Layer 4 of a small transformer language model trained on English Wikipedia (8 layers, counted from 0, width 96). Numbers have three digits each and are written without spaces.
A neuron adds its activation times its output weights to the MLP's output. To switch it off is to set its activation to zero at one token and run the rest of the model.

Output weights of the MLP neurons that the questions are about. A number n stands for (n - 500) times 0.0013.
n17: 439545443573409418453576386488473527506524539567403463483474516561424560531534578463446522453599471422431441504466494512515548435542422369499506500426473500514441974550487346582516496473499621442519508438453491578534672464601395538477510692532504452509628541595491489423429460535543470457
n24: 514721384508496653553471503502481366386677492492492388627538574436448353455670487507356563398567471576423586675539613418516345529685487423397687585601498499634376615408546358519520426382407439507400465488369472444488602471521504506388707437530407383563451509595511548499386453453643462552
n43: 539644557338626491579476464502496320738599317436591415456289609593486717480504420585460499510543531430591457466679769557560582563663532097508411308354479463548255437597424482412578485578582448414586607343217496517641310587736303406568308596458492490652582650530451544493525474338482349554
n47: 511368615471571441465331694565560576540508261689546493473458485487260532574501501361647571579442600651598226561699582484540450360429416441319473355529458333496508399365321476487625411444492590518306679451588535521594729579574527432357444567382602430453538572557737643401445660438608348376
n135: 432452457539625507526476464361416603466469468617407447562569416629459532576619489400538531578591394582639458434629801478490488419469546632424523688387566379551567564529439612567478423352607445492400565447315410526528510560522468518538558508465459355461486436398457458478340576557441472442
n138: 421329401412390516363533355508456485651442704713526493633486649524564595507544380550431522495436357462637623540530613520420751703583451579451444630525523435548466520477605463567416404424527344500615527424627475594388659495405535443531409385565219539623576439529614260301507313677584393333
n180: 463311402446632341546494560435507370739330621495538477489488429520487600492617523539561538465435468535537578514373552543579402536494525433546480663434530522500513835549409557542453516574535488307536491486328613281488705304565500416278512551373531437494428451428561595515550516428513707511
n187: 417446460531497425421582493496323536534550554515490389512417464454594590504619449485444595383601557584389467402473408438416394481505474586521469567377386417423409432426454546550480601552491636488674403569399485561582480400605450502432617549600448572431604533546580454485586603490602516483
n190: 579533494490610462524519495506439389612457623474530396425468562514503378370512486570502529517458424414405599535441570399560504580717577290471568387508637530390493589594484511564595530756520603315428480529403522632392392652516454559604511419495629488474491481412496455394446473510381707510
n205: 523544482592485370497379413573555440534446419594511507396428606476588629561355282621501373520407417540460495520546481513447564423577490473457571533493436429630571706343491535578471536578533556385502450511478428532547485395536381505429463560401589601548539600420532573602519472565433654457
n221: 485423431537612554470592507599484643696478588369443533264454642564473574507551693529478464538511530478413523340527489420477432473343452325466635476453433465529579871564509387508423600542334442396521426546454415504479557498516394497532426682482518607485528523480614516439508468448593500515
n272: 376404417404510650510570611461550551457519451654558610468436523483422453584572650547549538471425566584603574572538523431529421714365535273367369513463660532527510760619556570429326346516389578360387542471437401522562383544563623637343427496466512439390505501358515518573429591423438502543
n284: 472544245556313252316439372619792388491452368395447333394531721632707541425349424257575545534258616490416388425470701580450522387085287891599796661375557548699617471225424748806252320429714643733736330472827422429642667296437647757711708597469418552425573412502453285380548505475258399544
n293: 370595396616542649547425576365421488524355502466562363461526513506514585404417420468426545499495421771592458573423296658358580507387484633586541414505495547458340564511573344556589486617513599512444513423581479429438686468520543504445612481447540380443469373565491444352571557617407800530
n300: 457347469351575426404506506537453397507592479413609605390467527491476533522547569444340540706361575297454498550636569548449446588425408391459530394578411599592536639500494692478536553580550465416495573490508501482536427445545598500436400537607543467587567398440569552494478495592450459482
n313: 578520612652680518542442372534526491539424363390396521426325521524523626597565470530415496555524508676510461487471412390632441465488394335575406506535597473466535440650404474647425627440427475553460441351478527576611548493537389408522666479479378487602606355494533394615676595552545432346

Each question names a token from some text and the token that comes next. It shows the activations a of the neurons there, in the order above. A number n stands for (n - 500) times 0.0078.

Then comes g, the gradient of the next token's log-probability with respect to the MLP's output, scaled to length 1. A neuron's effect is roughly proportional to its activation times (output weights . g). A number n stands for (n - 500) times 0.00079.

".", then " The"
a: 500500500500500500500500500719500500500500567500
g: 701557390339450632644202349404525476438230595347649379303335651435382457658505580484581568581405483341485667259393437738466421532410399334619591323424625349491541437439652650539621382734398561496422514278553588258631449537412520537462427528329433648763670589617569749537504532852620432572
Which two neurons, each switched off alone, lower its probability most, in order? n205, n300

"elf", then "-t"
a: 527623500500500500500683500500500500500500500500
g: 522694454676373561408464642511460395596505658566789338694692401448475600593389412500622350500471541537616458451441685459443174349621311654433484671687190517833447462312577523529435502476155539358544559502442268619502624475618265390585451539710526353484503310464407710592504529439373388695
Which two neurons, each switched off alone, lower its probability most, in order? n24, n187

" in", then "form"
a: 500500500500500554500500500500500500500500500643
g: 276670719411387592437534343382589332446310597506347565473410710666614456787501237355495509488442611158439280549625452560546495394503413725382502567142589489471562555490396309591419456566342617710623708457865471538521578397379391539686557544538530364526391449607588386505701685522503442523
Which two neurons, each switched off alone, lower its probability most, in order? n313, n138

",", then " un"
a: 500500500500500738500500500500500500500500674611
g: 674433365668806602595579605657451560409362456506449513627632462460460622334468534670400575440490209664469678375638538131561384478633610478429477470501359779488512481565126469571521453486344375578465363574757505434333503475204340653513591454305237498491380471517553514574530488609539630807
Which neuron, switched off, lowers the next token's probability most? n313

"age", then " s"
a: 544500500500500558678563500500500500500500500500
g: 530573620614746689538565489556424549630354660568468558562371583707473333619523742622591442336459342796447290390370412428569432537434380306340774779590512483369524477502355611506575451581337551451404399710646692287578370486250486801354228377486642345504403400508638370392397594378475523486
Which neuron, switched off, raises the next token's probability most? n138

" the", then " ground"
a: 525500500500500500500500500500697602500500500500
g: 492757304448390543613353664469380412561286578547525362423721542265553320463472501435355474350596390297699584499394483434543325695524490432447462758681563489578588512361720646493303313569371231364606679271766610764394645415510510611424384397578574474472477601544741536431352569757593479442
Which neuron, switched off, raises the next token's probability most? n221

" h", then "ours"
a: 500500604500500500500500500500500500541500500500
g: 457630495596500419437366252529515329520600570230617637492239479471330673654296287395518510387831590442663611481522633478571423432705569536646572274552450686435593359405261580446357387235314415574721403449693615631417516537617401745652492340551441522405675412719517584335543557607409616420
Which two neurons, each switched off alone, lower its probability most, in order? n43, n284

" a", then "ction"
a: 543500500500500500500500500500512500709500500500
g: 308771545160275564263693546522666578424530638466422465458467744519692504545252362358416476347442637353333532644473553582569491600395277401552589643820405438230395620363377495525498513506325755528527602250688556602348656514523575415589443387490597476533626668582445434463571542736378461492
Which neuron, switched off, lowers the next token's probability most? n284

"ither", then " from"
a: 500500500500500500500500517500500500500500564500
g: 385618604330543443619308319365504520511337336388666377442575601486534571268426337558601410556414572291447267668701377458705500367771547544411416537602320483741478544601634539597596500588671549324469537352173464611658592488567402383369790607542355666384577624508698579658519244651376329525
Which neuron, switched off, lowers the next token's probability most? n300

"In", then " "
a: 500500500500500500500500500500500500500500500567
g: 764665230721613524325676628515672490484365281652459511447579218453389566309529529533394420700476520740523716594548524438590438712550490487485258295440455751336588301617342511706544534429423690345383623476415504566565384301654508380406528733547510356551381478340495517423371591434488730323
Which neuron, switched off, lowers the next token's probability most? n313

"ics", then " were"
a: 565500500500500591604523500500500500500500500500
g: 542446469433530446471285435385744378616273612472528630718563477247197642486435362498410381629765563584521508390491385721514402684379657590365453569259570690478302427375646648557425473499590141720499400552452716433507521445316370315530493627407733579357708534444527726501483454605596595489
Which neuron, switched off, lowers the next token's probability most? n180

" not", then "ed"
a: 500500500500500500500500500500500500500902500500
g: 372509412281465486519253290506639456532152327718818410520485421590483521452372410500338359620614335470438773408354603589318454587573406549406659459393612335348446473589524427370544535718558568583527702604870455680573402707280461668629628636555566555308382329536550581416493658569521443475
Which neuron, switched off, lowers the next token's probability most? n293

"ad", then "ic"
a: 500500500500500500500500541500500500500500500500
g: 526617683439390625577403393244512460417559423795424688208381414471658544665542335476815471687275684567405408543626358444446623308512643552460618469269464221475617539613695510548396423471489759503603596253489585572580301523533423413611619574442293676454384515403352715397519555359533342607
Which neuron, switched off, raises the next token's probability most? n190

" s", then "ource"
a: 500500500574500500500501500500500500500500500500
g: 330579269294459486498448439569365378501439586037524560592154702404643644659628654642308657575491472410440451476611288618506631472709644596296533756321524637602268529356459336585642499521551533561548533697448589659626456475489516584522388612346484569569624523532224390395490369599342567483
Which neuron, switched off, raises the next token's probability most? n47

" Or", then "pen"
a: 500500500500619500500500500500500500500500500500
g: 503377517392424561554723602379454358623351501731179516469663279630445310318575538434528436502369500616426578418626681748403555561464693620590456898514331213436266586456686408495355260363612395517552542410496548465290708531422623476654467621536739519471480676547608420523560567376511373321
Which neuron, switched off, lowers the next token's probability most? n135

" time", then " was"
a: 609500500500500500500500500500500500500500500500
g: 576541496349706750397288469517561647509401843427433537617643500487499405502640585315685677524573357510403578644285452656538227430623380452484459502476504328366399453701544438645795542516386638698379546451217537610396417640531472514625482502257818375402618507566461527368444277513369439229
Which neuron, switched off, lowers the next token's probability most? n17

"ation", then " and"
a: 682500500500500500500500500500500500500500500500
g: 477337650576291405593562506707374277418528490708573392420484531560625648296518291541505480363510672249204365650811487523769787419390327458437690305460599439540487574637575499498429386413592524389509536587531475552561477493572441470507503512562433674667384488423552752618539098358671280549
Which neuron, switched off, lowers the next token's probability most? n17

" like", then " F"
a: 500500500500500500500500500500500500500500549500
g: 510466500379513520516726571554567530565562600630611768090556516565575668526875382603578439629395298419548513510643611428322528506410275512577264272539292543522450456441673551414436656517388865467389575624391299376540235542285402397608459642420463592450582426353608553501403550445733435392
Which neuron, switched off, lowers the next token's probability most? n300

" language", then " may"
a: 853628500500500640500504500500500500500500500500
g: 452373277523876535530145657400294671473360744376528731460458678519471657546561562586544594637585330313528443381476253678556464390607406564486466392356510528556406547750568482591364447440523362767200590375511528447477752429465397669537582312340622470499720396541571530558392498525299488545
Which neuron, switched off, raises the next token's probability most? n24

" of", then " p"
a: 508500500500500610500500500500500500500500759537
g: 538546600555555594533491741238478277665439611759472601469512430497380436537165425601365243302506436536469688522490517506532475510493635492309551590623410462692676346589414499476477191542540425475418682433604466203408600537539352535557394681471640406575467707700342457544344350391683452914
Which neuron, switched off, raises the next token's probability most? n300

" in", then " med"
a: 531500500500500582500500500500500500500500500631
g: 516739412532514482548393733559391565602697675560450572666715600678565361527241461512467350425382394532542705435469483409546285608425447458576347379632394570495711594611497395451444162710530503233318560847600565238372578627363270425439368610496430574566405452680387494497250466649480470666
Which neuron, switched off, raises the next token's probability most? n313

":", then "30"
a: 500500500500500567500500500660500500500500500500
g: 531710490512532424292525500476606496543496500563465588772662396259600282436444362624448576501508575314498430517652645304564198459719297572530398623423646443589398355479503085645407632256583345796532340417634441644524589583607447576364483589632514509327478314584479453511428677337561759662
Which neuron, switched off, raises the next token's probability most? n205

" ", then "39"
a: 500500500500500500545500500631500500500500500500
g: 628695393432565453522544831621397652427604628778396364774535584570370713549514429651352360626273399402355522335677192331395413677284390493529661474719638545390445511388417435498514729441637495506390451432365350330518594554546318373739487557368362324452340467455577486559551518512627685641
Which neuron, switched off, lowers the next token's probability most? n205

" qu", then "ick"
a: 500500500975500500500500500591500500500549501500
g: 368353584590359747470501485505605479562616501756609240542374722414476331484637406577456624553673319443545357666553547680288742350432585496456508788488375281720365586537451479418559572487432400374462620589119311486541505386721428489685508544463423530602448470446702353292686423294582366650
Which neuron, switched off, lowers the next token's probability most? n47

" United", then " Kingdom"
a: 581500500500500500500500500500805642500500500500
g: 576208459678528371580555400515637543448512658361668506346630291607591479592544604503637312626528659715729625472594654465597339538500457486560215515488439643573559347270699408569493494249224401355583514377424507443741372345454286419535238731497754543465516351374445421499624655327555650533
Which neuron, switched off, lowers the next token's probability most? n221

")", then " up"
a: 743500500500500500500500500500500500500500500500
g: 588533412696360546447274727518454490648481545409551542585563407412412384555543618526360515441468517596628574476366449336206472498372799412450296371340450371623316517554477393710491527459457081331636575382733640756270546429571520388617725608388609509459738472408589388351550686692543656639
Which neuron, switched off, lowers the next token's probability most? n17

",", then " the"
a: 500500500500500724500500500500517500500500685500
g: 477292296463282438328493535535495694292377691504599495607496296505369470494662509419467911765762539422638645298503522382475407595405475427376508435529623477585348336461866555506720571393392369695433409407486454631507410606532443459492344416270418648664420576609409575354600642446700689453
Which neuron, switched off, lowers the next token's probability most? n138

".", then "1"
a: 500500500500500500500500500835500500500500626500
g: 604390300304409576412845583529618403475540452645280477600570724384584404269323319488412629515442493517369535668606571521437342763427476582399469654402716504466286614588537237627462649297638483478395416630332561715421415342568658444488443679519483572598685581541423422292560601312394818374
Which neuron, switched off, lowers the next token's probability most? n205

" N", then "orthern"
a: 500500500500500500500500500500500546500500500500
g: 363812345514645228377469516646327351581334735353618408529614491476419514452317300399572413429478640499551637401489382397776623693613522349540631693580621643390556357399357464589472651415427378591258553677492522366645349251807536262435422647431617535537464542461603532450473441396562774608
Which neuron, switched off, raises the next token's probability most? n272

"ong", then " K"
a: 500500500500500500500500539500530500500500500500
g: 372504593498366449501612508283275488481555363525713520511731449492637171587322492483871346451435485424568541624293681543704490736692679372496472638755508241616570360636477621437621487581481533429469593296486653570410357584535517608359407308556480499490483464710499352350509349351294723365
Which neuron, switched off, raises the next token's probability most? n221

";\n\n", then "St"
a: 646526500500500641500500500520500500500500500500
g: 372737105325771528531444506509364382750570600654605514496702446361602536595673449422434321348350323507400494349535404394531491500495585469497381696259653565635626555507304467482526377526577466552608745439371551289439361853334248417645441536470647657569466665392580443670453507604475605386
Which neuron, switched off, lowers the next token's probability most? n138

" iss", then "u"
a: 500500500500500500500500500500500500500644500500
g: 320305628388484827590390546506595690756510356591543541672268333649438373306508344464437558464497395444573460635701449599346458436480459376458683615714702419381646500413428501500485515815612395505435482535516431591905351396696527353537513449486334519471440530757427386610512394278501439222
Which neuron, switched off, raises the next token's probability most? n293

".\n\n", then "J"
a: 500500500500500701500500500793500500500500501563
g: 393718482486583875458591371440649638464266240582521669533530308432348580327675347596313552746630393544534494457646536467454735318539521553348351413690422429495429409672572295415442513452515464600563727561382281359697606387627545605670735455421441518564518252533513271578530457452592449251
Which neuron, switched off, lowers the next token's probability most? n138

" continued", then " north"
a: 509500500500500500500500500606500500500746500500
g: 717683569531537519690356474412526408575496531513533293521546378246563496578414647373338082623456514646585472487456476379493547741381513520674441673447543441456764502500515493440352384343540421403666534330409685476404289570612666489340348573319642475375523809415621655507544707109593620533
Which neuron, switched off, lowers the next token's probability most? n205

"on", then " In"
a: 500500500500500551500500565500539500500500500596
g: 626416610499573461556406464392535531636545488573481406461495559427661427307741409593698416341497267404432632650361560594546780515583529208479327389437507392493211591465553529400929530624491504497327405498132431679626264693390455655311536384583523544326492548442653576468395470712608528702
Which neuron, switched off, lowers the next token's probability most? n190

" and", then " in"
a: 500500500500500500500500500500500500500500662500
g: 419434443587521361398296341257527300476285398514565478624589659460426558379637622678541564580236525427613624598588734354615300543565559415499462424649477549491246429547455435655612779461658315432486544356200512738786639346678545647241691459523430468393487343405657453455454582717446499634
Which neuron, switched off, lowers the next token's probability most? n300

"olic", then "itor"
a: 583500500500500500500635500500500500500500500500
g: 347710662424292627655442380205643474450704526441577490595416643605614552567428640665473685719508360531394576363612568594259565340355297508364356391649190696604357557545540489242447257561482580523497357472377593646427714443515621634400371670431424282636471527588391588471469454497485435809
Which neuron, switched off, lowers the next token's probability most? n17

"er", then " Mar"
a: 500500500500500500500500523500500500500500500500
g: 431547534378535651589844399354527387506348769563645631602467646517387339359636509729553616495372508646437463542705618398605626583549495415658330425586503574453319542578439729500575248591509617332445352593697682376439306424288485572507251355359444525235470419399382722280527605297381668550
Which neuron, switched off, lowers the next token's probability most? n190

" ", then "195"
a: 641500500500500500500500500500500500500500500500
g: 329372800315598585542436132185358528582708594618465649533543544460603566608381489377388412404657449486494521520558376514565642444639453602542337696349517608327657485632639614314415278473540759489627454379243243503542528343344585522437500530431461802693438641544611474544491324492628617337
Which neuron, switched off, lowers the next token's probability most? n17

" enc", then "our"
a: 500500500500500500500643500500500500500500500500
g: 501448435609583632536433411455591486532615393241460537434536476546455546548229273471555904863537455463434646491672551445531673435615516517507758258693687558464481550590137575474391621511557682346360388372688470683385386399500486595479366481608402504402740482547520542165447520358378399392
Which neuron, switched off, raises the next token's probability most? n187